Layer 5 of a small transformer language model trained on English Wikipedia (16 layers, counted from 0, width 128).
A neuron's activation on a vector x is GELU(weights . x + bias), where the dot is the dot product.
The model reads these tokens: "se" "f" " S" "zil" "v" "á" "s" "i" " |" " H" "U" "N" " |" " September" " 1999" " |" " September" " 1999" " |" " 2" " |" " 1" " |" " 1" " |"

The vector x that enters this layer's MLP at each token. A number n stands for n times 0.0059.
0 "se": -92 346 27 -172 -91 262 34 179 298 146 -185 -3 55 -25 -337 -91 -26 -124 186 11 -102 -75 140 -151 136 235 -131 59 -143 59 44 -105 22 -132 -189 6 -91 -7 43 -124 -87 107 -92 -90 -9 30 206 14 22 -125 44 91 -91 -235 21 53 -13 41 -83 41 154 70 -205 170 10 -2 -17 -187 -142 -151 70 -75 129 13 -34 127 115 -1 13 88 -18 111 -93 19 139 318 218 -210 265 101 -42 184 -88 -5 297 -154 -60 -46 313 139 -67 260 -172 -57 -127 28 0 78 3 46 139 -16 -13 126 81 183 24 -29 -52 -164 37 -36 -45 46 1 -224 -58 -8
1 "f": 105 241 116 -13 61 280 -57 265 326 -26 -97 -141 175 12 -351 116 -186 -61 -146 -16 10 -15 19 -19 159 12 -194 34 21 14 63 -211 -69 99 -150 -45 -195 19 69 0 124 -45 -98 -18 -60 -34 65 38 34 -48 43 -28 -183 -176 -141 -90 87 -10 -234 105 151 0 140 -37 -35 9 -89 -181 73 -170 68 24 301 145 -64 -13 26 -16 133 215 -50 269 -112 45 59 359 20 40 -56 -30 71 113 93 -184 -33 -40 65 -72 -116 -105 -91 96 -98 -62 -132 79 -44 9 -278 -227 124 2 132 -128 128 190 -145 -28 -202 -70 62 -1 -83 78 126 43 -4 88
2 " S": 72 312 49 -26 134 172 -100 147 250 50 -144 -43 -31 20 -379 30 -70 -34 25 -118 -14 42 -33 48 316 -88 -229 -49 -79 16 42 -26 56 -85 -184 30 -31 69 248 174 43 -27 61 6 -107 -291 209 152 132 -145 -66 8 -244 -62 88 46 157 18 -97 161 167 90 41 18 -153 5 -81 -201 -52 32 -29 2 100 99 -84 26 -95 -53 24 133 113 69 -78 -29 -26 162 -1 -250 7 -157 53 -57 74 -40 -101 -36 -14 -158 59 40 -169 -68 -8 -5 -185 68 -78 127 -122 -98 4 145 -4 -127 132 -16 -34 -28 -89 76 -17 -5 -106 57 64 138 216 258
3 "zil": 177 241 62 -118 -39 142 -2 181 225 81 -60 -207 114 87 -176 -50 -261 -77 -22 -71 -75 187 33 20 224 99 -133 -94 -4 20 102 -35 73 127 -115 126 -140 -7 111 2 17 -125 53 -111 -14 148 -5 63 35 -32 -68 33 -266 -155 -28 -140 146 -40 -69 128 148 75 -12 129 -136 90 -24 -166 -91 -143 1 157 117 183 -16 -164 -18 -128 -5 103 44 104 150 -54 29 100 32 -49 3 -154 22 -96 -51 -84 57 -58 -29 -86 -68 -10 -170 -59 -114 -144 -146 -20 -19 84 -46 -185 172 -48 -119 -53 157 -103 40 -31 -6 78 161 78 -91 37 240 87 -8 154
4 "v": 77 172 144 -33 107 219 -218 378 223 27 -109 -91 95 42 -295 -54 -146 -53 -98 -62 -81 128 43 62 133 72 -215 -50 -12 -103 109 -39 -88 -39 -205 27 -86 -6 6 1 29 -55 -73 23 22 32 97 154 119 78 41 -175 -181 -165 -146 -182 -54 22 -180 45 173 17 93 73 -48 99 -162 -204 -52 -119 25 6 214 158 -11 -198 32 179 69 182 -101 -23 106 36 192 138 -19 -164 -11 -77 41 -178 123 -98 230 -97 28 -26 -70 -72 2 13 2 -135 -98 -21 -23 -107 -41 -170 110 47 -100 83 146 24 23 -25 -178 -59 83 10 -97 23 92 149 0 321
5 "á": 101 208 125 -90 211 358 -89 218 200 35 -16 -31 40 150 -79 -138 -170 -42 102 -103 -113 -3 17 -33 239 115 121 20 -61 -139 170 -4 43 31 -172 -169 -239 -99 112 -106 74 -36 164 13 -62 231 44 54 35 -166 51 108 -68 -166 -5 -135 21 -133 -183 90 191 84 -4 53 -54 58 -217 -299 17 -112 -115 -58 233 131 71 -117 72 -6 34 156 -45 166 -104 14 133 465 -193 -189 41 -5 33 -45 -74 -38 -55 -147 -61 -48 -61 123 -68 -13 -48 -197 -141 16 -133 -28 -109 -363 162 39 38 -89 115 5 -66 -17 -100 -49 26 170 -74 28 68 82 145 226
6 "s": 103 335 168 38 118 265 -195 282 327 12 -156 30 38 -62 -229 -102 -189 -79 93 -155 65 87 228 11 273 -106 -172 -23 -29 32 95 -111 -267 35 -227 -27 -168 -113 120 -35 102 -84 20 -17 121 173 182 -39 43 -25 -34 14 -120 -104 61 -59 113 -159 -128 -40 158 195 48 195 27 27 -158 -251 -55 18 -27 -137 185 72 30 -177 -44 16 72 84 -12 224 87 -64 10 160 -77 -70 139 9 67 -43 100 -24 -9 -169 46 -45 -201 52 -229 13 -47 -64 -14 18 -318 108 -97 -216 166 -51 -28 33 133 42 35 -21 -113 -106 44 7 -121 52 -60 70 119 155
7 "i": 174 114 20 -78 59 280 -178 271 262 -48 -21 75 -53 -15 -158 50 -12 -99 81 -67 -169 132 97 28 144 57 -138 -65 -24 -38 -79 -138 -36 68 -190 108 -135 -62 -19 -63 72 -181 113 162 227 183 42 84 18 -34 118 6 -45 -90 -16 -68 37 65 -96 -91 143 310 30 188 -48 61 -136 -250 21 -173 -29 -30 149 133 44 -247 -30 -77 122 117 7 345 -113 41 57 288 -18 -245 82 -13 46 42 72 -100 -63 -161 -79 -73 -51 -12 -134 -55 -59 -96 -10 -104 -1 1 -238 -280 164 25 -65 1 117 -74 47 -25 -74 -86 -76 94 -42 32 100 282 -116 340
8 " |": 112 111 -35 -60 127 222 -208 92 128 75 -54 7 157 -29 -222 -80 -201 -181 -138 -88 -125 11 28 42 214 -25 -165 -234 -22 -12 54 -72 -148 41 -127 -54 -133 49 17 -23 11 37 0 91 46 80 70 13 -41 -123 -56 39 -109 -155 71 22 174 7 -72 116 158 70 57 58 -21 -5 -41 -204 2 31 -120 67 168 66 172 -132 27 40 34 57 78 153 -161 -1 85 213 -76 -67 122 40 68 57 81 -73 -28 -271 102 -126 61 59 -94 56 76 55 -44 150 -37 47 -78 -55 -28 243 -13 -62 128 35 168 -25 -75 -120 64 12 -94 164 79 -33 -42 186
9 " H": 21 354 -45 -149 -10 280 -11 6 153 -86 117 152 -55 -41 -333 86 -258 -42 50 -87 -168 34 25 91 217 -70 -94 -114 160 -101 57 -178 -125 65 -132 32 -21 -58 84 -6 71 -170 3 89 19 -256 20 160 104 -198 32 113 -183 -178 22 -18 260 3 -14 -87 161 124 136 42 -122 79 -26 -210 -110 99 41 47 61 124 111 38 -70 -68 -104 166 138 195 -76 -26 -131 131 -133 -67 -155 -84 42 188 66 -134 56 -183 -34 -179 95 -7 -295 123 98 -74 2 -89 -31 89 137 -227 94 299 112 -253 111 30 50 -23 -35 -138 12 28 -94 16 111 51 20 188
10 "U": 169 -141 50 -10 85 232 -127 17 189 -25 -80 28 -77 -17 -122 -82 -231 -57 152 23 -121 -78 192 130 319 -34 -85 24 22 -143 68 -81 -15 60 -87 -84 -45 75 143 6 67 -183 -6 -171 -100 4 53 114 112 -173 -40 87 -239 -187 -20 49 92 -298 -67 189 182 -213 48 101 -124 131 -78 -216 -46 -4 -161 17 325 160 29 122 169 2 -3 116 85 109 -192 145 27 47 -60 -106 -3 22 66 -7 -160 51 84 -203 -37 -216 -75 82 -156 91 10 -72 -93 95 -111 -151 123 -33 67 19 82 -303 113 -50 53 -22 -90 -49 162 217 -119 -4 16 115 63 182
11 "N": 166 79 -117 10 140 184 -217 127 96 -93 -88 -149 5 84 -176 -4 -116 -95 24 -109 -277 -114 241 99 215 -69 -125 -58 4 -5 42 -67 -40 -57 -70 -33 -86 78 81 -5 108 -52 76 -119 25 -41 96 46 87 -196 135 31 -208 -148 -93 -123 116 -85 -58 122 172 73 -45 52 57 201 -43 -193 -19 -146 -95 75 380 154 -32 -8 70 -212 12 58 168 141 12 118 38 -39 -28 -260 -20 -100 -85 82 -65 -64 29 -58 79 -111 -241 85 -202 -22 57 18 -64 195 -127 -121 119 -32 42 73 103 -175 132 -51 144 -24 10 -64 193 163 -208 -10 103 135 24 254
12 " |": 110 184 -45 -59 113 226 -222 80 25 58 -76 16 162 -19 -220 -46 -171 -195 -106 -107 -81 -18 2 93 196 -45 -97 -224 -19 -8 59 -96 -106 25 -100 -49 -73 80 69 -26 13 46 -36 106 55 54 25 4 -24 -111 -61 59 -111 -240 43 -89 200 18 -80 168 152 17 13 35 -44 53 -39 -200 -3 16 -125 34 188 72 158 -161 3 56 -3 27 87 158 -190 21 9 39 -76 -38 136 5 68 47 47 -45 12 -250 112 -105 46 82 -120 83 113 78 -35 158 -31 17 -42 -10 -39 255 -9 -131 123 -2 185 -23 -11 -25 77 44 -56 177 36 -1 25 173
13 " September": -119 308 -84 -148 200 277 -204 48 -4 -3 -133 -89 114 14 -312 190 -284 -121 -2 -83 -313 90 49 146 221 -55 -34 -95 -23 88 -58 -72 20 -18 -178 -49 -11 67 208 22 63 65 17 -155 43 98 136 103 30 -164 29 -123 -441 -19 169 -14 -45 -134 43 131 158 -71 37 5 -58 114 2 -104 -87 143 -87 10 76 138 124 42 13 50 87 115 -88 -90 -152 185 23 32 -68 123 78 9 30 -2 9 -147 202 -41 104 -124 -195 138 -134 88 116 -8 -111 32 -23 -173 75 -138 -34 -6 -57 -32 150 11 90 -24 80 25 222 -18 -250 104 25 -165 90 144
14 " 1999": 72 424 -37 -72 60 256 -93 85 103 -107 -240 -196 285 12 -317 -46 -289 -88 -170 -190 -246 122 28 201 128 -101 21 -74 229 3 -97 -5 -139 37 -163 10 -67 -38 197 77 21 73 85 -22 222 151 1 -15 -47 -232 -115 -38 -264 -110 -39 -45 81 66 -92 319 161 76 -67 -3 -51 120 80 -174 15 178 -70 10 19 154 74 -41 -15 -135 -9 143 -71 3 -95 121 47 121 26 18 -17 59 114 10 -251 -82 -114 -80 48 -9 -136 183 -22 116 152 -36 -53 44 52 35 -7 -87 25 -124 -103 -11 122 -227 194 -20 69 -225 259 91 -173 177 33 -179 9 110
15 " |": 96 344 -36 -41 105 247 -214 47 15 78 -173 63 193 -25 -224 -3 -141 -194 -119 -182 -151 5 7 133 168 -49 37 -223 56 0 31 -102 -127 3 -90 -32 -59 29 12 -19 14 52 14 148 33 104 -41 -35 -39 -111 -42 118 -102 -177 0 -102 175 132 -138 74 150 -22 -57 45 -61 36 38 -184 25 -45 -129 38 162 78 188 -158 -37 133 -42 60 49 80 -140 -29 -12 69 -107 51 114 27 64 60 21 -60 -55 -215 101 -92 156 130 -7 -59 133 64 -32 129 -1 27 -63 7 -46 268 -30 -46 117 -76 176 -21 -50 -49 148 -23 -61 211 13 -42 -129 167
16 " September": -137 377 -71 -126 235 333 -214 28 -2 2 -206 -65 170 32 -288 197 -318 -115 6 -137 -385 145 59 167 161 -83 7 -102 11 152 -76 -75 16 -22 -210 -113 10 51 176 62 85 102 32 -172 90 89 78 99 5 -164 34 -23 -399 36 195 3 -43 -33 39 61 155 -160 37 -43 -57 119 31 -119 -93 110 -62 28 56 128 103 24 5 32 40 141 -92 -74 -145 167 -11 11 -86 168 65 38 21 33 -16 -179 187 -38 98 -109 -167 161 -93 73 138 8 -122 3 -29 -181 63 -95 -35 20 -84 -12 139 10 107 -21 38 17 240 -29 -281 114 21 -174 9 125
17 " 1999": 89 440 -31 -68 67 275 -92 60 100 -102 -270 -179 295 26 -298 -35 -272 -88 -188 -200 -294 135 36 231 132 -103 58 -65 248 14 -96 -7 -153 34 -163 4 -58 -44 150 86 21 79 111 -31 224 150 -18 -31 -48 -222 -120 -25 -242 -70 -43 -25 68 109 -103 280 152 23 -88 -23 -44 114 108 -170 19 165 -66 15 14 152 75 -42 -15 -138 -14 147 -96 -5 -92 98 32 130 12 46 -44 70 121 10 -258 -98 -106 -67 46 -6 -110 186 3 110 158 -38 -47 33 62 24 -8 -90 23 -117 -102 2 116 -235 190 -19 49 -226 276 65 -173 201 23 -211 -68 98
18 " |": 113 360 -28 -23 106 263 -206 37 5 77 -194 85 208 -13 -210 10 -98 -195 -108 -185 -177 13 6 154 168 -51 62 -215 75 -2 21 -98 -129 -5 -88 -37 -55 34 -21 -13 15 45 18 157 37 106 -57 -52 -36 -103 -42 136 -79 -154 -28 -85 166 163 -146 34 143 -51 -68 40 -64 38 56 -183 35 -63 -133 42 157 79 191 -163 -50 143 -49 61 34 71 -149 -55 -38 66 -118 65 87 28 78 76 14 -64 -42 -193 97 -91 144 141 10 -73 137 56 -27 120 3 12 -66 -1 -46 275 -31 -28 111 -99 175 -21 -71 -60 148 -29 -54 227 12 -50 -189 150
19 " 2": 153 479 -4 65 -59 287 13 -18 64 -136 -88 20 262 -151 -245 2 -159 -93 -10 -145 -258 -4 -71 240 195 -78 64 -44 323 -89 0 -178 -53 -115 -88 -54 13 -41 174 135 52 5 43 161 62 71 -123 69 21 -81 -28 60 -161 -71 109 9 87 107 -60 71 153 29 -8 -25 -80 36 13 -215 87 7 -138 -63 188 174 76 26 19 206 -99 92 -79 -76 -155 84 21 160 -100 -205 27 -12 203 87 -287 -17 -9 -199 61 -189 71 238 -70 -38 202 34 -125 113 -15 -116 1 -83 -91 74 -31 -248 81 -63 128 -22 26 -47 132 -51 -109 177 -124 -106 -79 198
20 " |": 101 366 -29 -9 85 253 -198 61 -58 52 -190 141 234 19 -212 13 -58 -199 -103 -180 -113 -15 -48 191 154 -55 91 -193 66 -23 35 -124 -43 -7 -80 -22 14 20 27 -13 15 29 -8 139 27 91 -60 -37 -35 -102 -67 127 -55 -219 -71 -56 165 157 -139 19 130 -139 -9 35 -87 80 83 -181 43 -78 -126 33 189 86 160 -150 -64 155 -101 35 30 166 -165 -15 -113 -78 -101 -11 122 -7 76 80 -4 -61 -11 -168 103 -126 99 174 -29 12 139 72 -11 109 33 -10 -14 -17 -50 301 -27 -110 113 -113 143 -20 -42 15 120 -20 -16 227 11 -23 -200 111
21 " 1": 156 357 -46 -1 -83 245 -52 -11 52 -160 -152 175 301 -114 -198 -62 -113 -93 -10 -117 -330 -29 -88 256 160 -76 122 -49 267 -108 46 -108 -1 -153 -74 -81 17 -76 237 141 97 -32 30 111 108 -39 -141 99 17 -142 -75 8 -210 -205 144 56 157 102 7 2 128 -11 10 -48 -171 68 -51 -202 65 -20 -39 -15 294 187 47 34 27 163 -96 60 -68 49 -71 72 -23 30 -53 -168 41 65 210 85 -234 -28 11 -107 79 -185 23 237 -101 77 230 38 -120 41 36 -124 40 -135 -81 104 -77 -333 94 -85 135 -20 100 12 173 -55 -128 181 -112 -112 -209 162
22 " |": 100 332 -28 -2 69 243 -192 72 -92 39 -191 172 259 36 -200 19 -24 -201 -105 -162 -89 -38 -61 211 147 -45 90 -183 65 -34 54 -137 -20 -10 -69 -18 37 19 44 -15 22 19 -14 107 25 84 -53 -25 -35 -101 -82 118 -33 -228 -75 -19 164 147 -130 -3 122 -184 43 25 -86 96 97 -177 43 -84 -123 30 206 87 143 -154 -68 155 -116 25 26 232 -180 -5 -159 -136 -79 -52 127 -22 76 88 -7 -53 17 -164 107 -147 56 191 -48 63 132 89 -2 84 35 -25 23 -28 -48 314 -24 -154 111 -120 124 -19 -27 37 81 -6 6 226 9 -26 -237 88
23 " 1": 156 292 -43 0 -98 238 -44 -11 17 -161 -152 207 317 -101 -187 -66 -104 -95 -25 -104 -327 -41 -94 272 158 -63 125 -43 261 -111 58 -113 14 -156 -64 -80 34 -82 238 148 102 -44 16 87 112 -62 -122 113 21 -141 -95 -10 -178 -206 139 96 160 99 19 -16 121 -49 44 -51 -173 75 -34 -198 59 -25 -33 -11 320 190 37 23 35 147 -100 51 -73 112 -84 69 -54 -27 -44 -196 32 56 208 83 -230 -32 31 -107 80 -196 -2 248 -93 125 227 51 -112 27 44 -134 75 -137 -78 121 -79 -360 91 -82 120 -18 112 31 145 -50 -116 179 -107 -135 -235 141
24 " |": 109 287 -23 1 60 239 -190 80 -107 32 -203 195 269 46 -190 27 -10 -201 -110 -151 -86 -49 -66 221 144 -36 90 -178 60 -34 65 -139 -11 -7 -61 -21 43 19 49 -12 20 9 -16 92 25 76 -46 -21 -33 -97 -95 118 -14 -226 -78 10 160 141 -123 -22 116 -215 74 16 -78 104 105 -173 42 -87 -117 31 218 88 136 -162 -66 152 -119 18 19 269 -188 -10 -191 -155 -68 -69 121 -28 78 91 -10 -48 35 -167 108 -159 20 200 -45 92 129 96 3 66 37 -30 49 -37 -46 323 -25 -175 108 -125 114 -18 -16 50 52 2 20 225 12 -30 -266 76

Each question shows the input weights of one neuron of the MLP. A number n stands for n times 0.0011.

n302 (bias -0.105): -109 9 -15 -24 50 -57 -8 -97 -47 125 -127 44 -150 -76 -168 -83 70 21 -104 36 3 43 -30 -35 100 -49 -64 107 48 48 -107 138 122 13 -90 8 -32 -66 69 -78 56 173 -49 152 -80 51 6 64 -79 -11 -151 61 -49 -182 59 -125 -114 -8 41 -11 149 102 -71 -100 -30 -109 0 -57 -216 -58 3 44 219 39 -23 3 -124 -180 38 -75 -126 -183 121 -54 112 -50 9 275 14 -67 -44 -177 128 3 23 -23 -82 232 139 11 -83 15 103 67 -105 70 9 86 37 56 -109 -83 -45 89 -24 138 82 -50 122 160 28 -76 184 -47 -28 133 41 157
On which two tokens does it fire most, strongest first? 2 " S", 4 "v"

n359 (bias -0.124): 55 -82 -16 -65 -21 -6 34 -175 90 -137 102 -9 -71 19 105 -77 -60 219 -41 -147 123 -114 85 -103 -17 157 36 191 36 6 50 -13 -67 29 108 -24 -120 -56 -167 6 81 36 170 -47 -146 -93 33 3 31 -116 102 -111 -37 -31 296 -127 -61 -44 -163 -64 112 -113 -89 58 109 -68 27 -46 97 -59 -26 -74 139 -38 -38 196 54 18 -29 127 -158 -79 -65 -109 -45 73 -37 119 -15 -200 -41 103 -46 66 68 -55 50 0 284 -178 51 -219 34 -15 33 183 268 70 22 174 -6 -60 -91 -104 88 -28 -98 18 112 -23 58 -150 -68 -106 -216 13 31 -64
On which two tokens does it fire most, strongest first? 0 "se", 10 "U"

n227 (bias -0.093): -163 -175 92 -69 -98 -172 57 100 -52 -177 -41 -173 -167 64 38 27 33 -3 -31 171 -195 -82 214 33 131 157 -69 66 -151 56 -84 82 -94 83 -46 -208 -217 -34 167 99 52 3 108 -21 0 -119 -26 61 59 6 -6 57 3 260 61 138 -53 20 -79 -71 95 30 -103 -128 53 -101 -66 -113 -27 39 -86 -100 42 -71 -15 114 113 0 77 107 181 23 24 20 64 68 163 24 -59 14 -84 22 41 -6 -102 -127 27 -37 -91 -60 95 -52 71 99 -38 78 -80 74 30 27 -71 -36 149 15 -7 85 205 10 -3 -72 -23 -170 -20 -108 160 -202 -6 -104
On which three tokens does it fire most, strongest first? 11 "N", 0 "se", 10 "U"

n108 (bias -0.157): -55 -31 96 57 -34 103 38 -111 94 -56 100 -101 -6 49 -153 109 -98 180 -92 -34 52 -65 -142 -74 -44 49 -59 90 -13 48 -52 75 -240 -101 34 310 29 18 71 -10 34 241 -104 6 -33 -3 139 183 -18 -198 -69 61 -126 -77 29 40 57 30 -70 -57 -90 -14 -139 131 37 -183 -104 -22 29 96 33 -114 -160 80 45 10 145 -123 -39 -45 216 116 3 192 81 -135 -64 167 -35 71 120 -43 -56 273 -123 95 -124 43 -98 -265 26 119 13 -75 -132 118 282 -126 -54 92 22 -24 -119 -172 30 95 -30 -63 23 44 -19 64 9 32 -100 203 78 -54
On which token does it fire most? 2 " S"

n403 (bias -0.072): 0 -352 57 310 -22 -49 116 135 45 -148 112 60 22 73 13 -228 -50 -66 -19 22 177 -154 38 12 -57 172 -195 121 210 226 69 -33 -39 119 63 -159 -130 56 -3 82 -9 109 -320 63 -73 78 45 -170 14 46 -54 228 158 59 70 -3 -107 -87 -123 29 -73 -174 58 -114 -231 26 16 -147 66 -43 -140 -194 -7 -34 43 -23 64 13 54 36 50 96 -196 -25 -29 61 136 -29 -78 -104 -43 14 -54 21 53 -29 0 138 -43 12 37 -37 68 159 -42 35 209 115 -170 23 13 9 134 -32 -93 120 -117 53 33 -44 -83 3 25 18 -60 70 -117 92
On which token does it fire most, and how strongly? 1 "f", at about 0.82

n332 (bias -0.181): -44 105 -6 3 -171 -107 75 -94 -34 62 -33 178 -3 146 -107 -30 56 -23 157 -184 181 56 -171 -97 -123 52 115 6 86 9 111 -75 211 -114 33 38 152 -67 -15 -185 3 49 -6 145 -62 -54 -9 103 54 17 -24 16 -99 -159 -78 -334 91 -49 9 158 54 3 -109 -52 -10 -113 -64 12 59 18 -71 -67 -116 146 -62 -58 -163 50 -204 104 64 21 67 105 -146 -211 15 51 24 68 -71 -22 105 117 3 54 -140 132 151 -126 106 119 -21 -128 69 27 -19 9 21 12 -48 105 12 -39 25 90 29 -21 46 282 -225 -3 49 -77 112 -82 184 -37
On which two tokens does it fire most, strongest first? 22 " |", 24 " |"

n241 (bias -0.235): 82 -199 -253 56 186 -173 6 179 -3 -274 110 -43 -14 46 3 -256 212 30 40 17 -101 -136 -89 -7 -106 47 -170 180 3 84 -25 -161 -35 -164 137 78 -25 87 7 -28 150 291 -141 160 55 40 121 85 47 79 -14 -82 -82 -219 -165 -280 -63 47 -150 244 -74 86 70 21 4 -14 -88 -21 100 -134 -7 -186 -200 115 -46 53 94 -24 25 -4 204 -24 -7 94 -79 -94 224 -3 74 0 -39 -106 -39 49 213 73 219 80 0 -10 105 40 119 -55 -239 219 153 25 49 -90 -24 -26 -14 -42 25 -11 -63 -32 7 15 -125 52 -94 -130 -106 91 0 -166
On which two tokens does it fire most, strongest first? 11 "N", 4 "v"

n202 (bias -0.015): -78 -91 28 87 -18 -60 -29 51 -27 -89 -58 -69 -8 9 2 -121 -41 -43 -24 -21 2 8 -13 -59 35 19 -2 57 70 88 -43 -97 48 -67 140 -118 -17 -85 94 -45 -95 16 109 -54 0 -17 0 18 0 140 -33 135 69 -70 -87 57 34 -71 -56 -86 -25 28 101 17 26 49 -55 -76 -47 -58 -26 16 106 -18 123 98 -150 0 55 166 46 -17 85 9 -19 -83 -38 25 61 -91 -181 106 126 72 -56 -31 50 -129 -91 -76 107 2 120 -112 52 47 68 24 8 -59 78 8 40 46 -25 -80 -67 59 -21 -22 75 -106 -28 27 158 73 33 32
On which token does it fire most, and how strongly? 11 "N", at about 0.57

n253 (bias 0.019): -59 -21 -91 -35 76 40 -9 -9 -16 -11 139 -112 -76 -16 69 -36 31 -16 22 -112 -86 60 91 0 -18 21 15 73 21 116 -52 55 21 88 -36 46 -90 79 26 80 127 12 37 -88 46 -26 -100 -17 -53 0 -56 -84 76 -6 -4 -40 103 7 64 -97 -52 -75 10 0 -60 -33 65 -19 -31 -60 -56 -113 58 -42 21 120 174 -24 -43 -13 -73 19 118 -13 -13 -30 126 70 25 -168 10 -12 -20 16 56 -68 -18 -30 131 53 -2 -79 -2 43 79 22 -2 22 -29 -171 4 78 -26 -36 21 25 -20 -51 41 105 49 -55 -104 12 25 43 26 27
On which three tokens does it fire most, strongest first? 3 "zil", 16 " September", 11 "N"

n122 (bias -0.019): 50 -217 111 72 28 -40 106 -35 191 -78 106 -59 -191 -59 41 34 167 -56 -68 41 24 2 125 -49 96 -59 -147 42 113 -190 -37 16 86 37 138 -20 -134 45 -36 51 -77 91 -83 -112 22 2 132 8 -12 47 154 45 -35 -3 73 -142 -78 -95 0 -131 -87 3 204 121 -79 13 -99 5 -37 183 29 -40 -158 30 51 -45 111 28 -108 5 3 80 -11 41 -18 -44 -39 -88 3 -107 72 -104 -10 28 35 55 137 177 46 119 11 33 -63 157 57 31 -139 -147 -61 54 5 -27 -165 5 -41 -21 -22 -36 40 -47 -49 -61 25 -67 -17 -17 199 57
On which two tokens does it fire most, strongest first? 10 "U", 6 "s"

n131 (bias -0.037): -50 -116 -139 86 -118 -75 85 104 -103 38 -16 125 139 127 189 -113 -76 -5 -16 -35 64 -160 -81 18 33 19 86 -94 -40 -109 7 -12 -2 54 -126 -9 70 -117 79 -58 40 36 78 -22 -20 -17 9 -49 -90 77 -7 -48 -12 -48 86 -137 2 -119 73 117 124 8 -114 -19 -92 -79 -104 -48 22 12 -114 -14 -86 58 73 19 -131 30 -12 -24 27 97 14 96 54 -55 -22 -24 144 49 -107 15 13 148 -80 -24 47 -10 -124 13 -10 -17 74 98 -121 86 10 -142 17 0 -38 38 66 -33 -63 130 198 11 107 13 -66 -84 73 26 -80 -124 169 41
On which token does it fire most? 12 " |"

n185 (bias -0.138): 10 -83 -88 68 -57 -151 10 -64 22 -163 214 -93 95 -87 41 -88 -95 102 107 31 136 -66 -132 -37 -12 -59 -46 51 26 -71 -24 -27 147 45 -16 151 32 -92 172 62 -8 -20 -18 197 47 -99 -16 62 -12 -140 -31 133 108 -64 52 47 -63 -41 -3 172 -44 112 -203 -45 33 3 102 -35 62 94 -65 -54 168 125 -16 121 -104 -26 -167 64 -5 -29 136 18 -75 -204 53 3 -13 34 -95 -177 40 11 16 -11 -8 -116 -44 69 22 -47 82 88 -8 91 83 74 -3 68 -135 121 -160 -61 -67 -5 -76 -46 54 227 -95 -8 18 12 75 75 54 10
On which three tokens does it fire most, strongest first? 23 " 1", 21 " 1", 2 " S"

n284 (bias -0.033): 32 -60 27 -262 -57 -81 242 -57 -81 36 159 100 111 3 -60 77 54 141 133 -14 -9 -185 -12 41 -103 -92 -23 -47 23 9 51 117 -79 39 -92 -11 103 -76 -6 -125 31 -168 -115 -111 -99 126 -122 -66 -316 -67 66 34 86 80 90 -95 -35 219 -67 94 -49 -101 99 -24 -40 -15 193 -115 -33 -80 118 -136 -38 161 33 6 -94 -117 -91 -33 8 202 112 183 -23 -18 -24 154 76 60 72 9 14 3 -128 90 -54 -58 -36 190 39 -30 -26 35 -49 63 208 31 53 -73 38 -25 87 35 21 63 -62 -95 -122 -77 -49 -44 163 -40 -133 -48 -57 -81
On which two tokens does it fire most, strongest first? 24 " |", 22 " |"

n246 (bias -0.091): 116 -139 41 18 -119 -60 -21 119 -113 -99 186 -68 167 -20 20 -69 56 -49 -52 6 -79 -37 -46 48 163 267 -69 -29 14 148 -136 -105 -91 -5 148 55 -78 -3 -69 -44 53 59 -27 44 -48 8 -48 28 -73 -92 3 201 -78 61 -29 -146 48 -22 -19 83 -112 -3 -117 -77 -63 12 127 -129 61 -35 40 -298 43 47 79 -107 -35 -125 12 -69 85 76 -40 -45 115 -6 89 170 -92 81 79 114 69 -9 125 -57 -176 65 -3 -58 -41 92 97 255 -102 73 77 152 3 -18 -29 139 -161 11 -10 21 -58 -10 157 -30 -113 33 126 -125 71 -46 -53 -49
On which two tokens does it fire most, strongest first? 12 " |", 8 " |"

n465 (bias -0.225): -213 -6 -121 -204 -51 -230 69 65 180 -130 72 54 25 48 -46 -167 -15 72 -140 94 129 22 -62 82 -8 21 -3 -41 -77 44 59 140 -17 0 120 -3 -47 64 -124 -18 -17 -66 36 6 -16 -5 -95 -62 -23 -88 -14 50 183 -126 -87 103 125 273 55 -151 103 -175 -107 161 311 -164 -20 -132 -51 -9 -49 79 -73 -65 18 -32 -21 -3 -33 0 3 -89 -29 91 60 -3 -128 -26 38 65 -12 -12 144 -47 -38 -17 75 -136 19 22 96 -42 32 171 46 0 -6 -97 38 105 -131 19 -72 -35 52 42 -43 -98 65 46 -234 -84 248 -37 -9 113 -27 86
On which token does it fire most? 24 " |"

n181 (bias -0.090): -12 -86 -93 -63 -72 -135 -94 -79 -64 26 -86 132 -15 45 81 0 100 -44 49 15 -58 -41 -49 12 -2 113 30 26 -174 -15 86 18 -166 24 108 -27 93 30 27 -52 175 81 -106 -100 98 28 -10 -98 -86 -114 230 -66 -146 -21 90 -128 31 79 88 75 40 -126 77 -49 -97 -3 -32 -85 3 44 22 -15 -96 -132 257 16 27 85 -133 10 138 185 -5 52 43 -85 -72 -41 101 -63 29 -30 -77 3 -55 72 -24 206 94 0 3 -21 64 40 -81 148 70 -75 -72 66 44 -10 193 -82 99 -45 71 15 81 -98 -41 -49 59 -35 -3 -125 143 -39
On which token does it fire most? 12 " |"

n258 (bias -0.106): -43 -280 -123 -3 60 -11 0 11 -44 11 3 148 -47 -133 52 -178 130 -84 73 -44 -58 -76 -87 29 57 38 25 -102 28 183 -83 -32 73 -42 66 -106 -68 43 44 37 -19 -122 8 -112 -18 -53 -75 60 -97 19 -47 -165 69 -108 -180 -59 28 162 -115 -45 -104 173 -124 108 -6 -99 55 0 9 100 48 115 37 57 110 49 -85 -115 -32 -48 156 125 57 85 17 -138 -79 -39 147 88 29 186 258 -18 57 17 -20 -158 68 136 128 18 -14 144 -137 63 97 47 -9 9 -99 45 150 76 30 -38 -63 -26 37 200 -67 -69 179 28 73 -186 64 -88
On which two tokens does it fire most, strongest first? 24 " |", 22 " |"

n217 (bias -0.114): -38 -79 -86 225 57 -58 -56 7 31 -159 -96 70 111 37 67 -184 3 78 89 -43 63 141 -49 -46 -29 -31 -83 69 38 114 153 -155 36 -114 131 141 -59 87 100 79 -57 182 175 -12 -64 80 24 -12 -16 25 -60 -49 2 67 -28 -36 22 -75 -44 -112 -58 0 36 10 20 66 -24 -115 10 72 25 -120 -5 66 162 20 58 -92 -154 -101 84 113 98 -8 -33 -18 83 -5 15 10 -144 82 -105 -149 -112 -34 50 -46 35 -32 8 30 -110 -12 -167 -177 46 23 56 -23 -54 -7 -67 41 41 85 13 -45 -57 88 70 42 -16 -71 3 50 23 -30
On which three tokens does it fire most, strongest first? 6 "s", 3 "zil", 11 "N"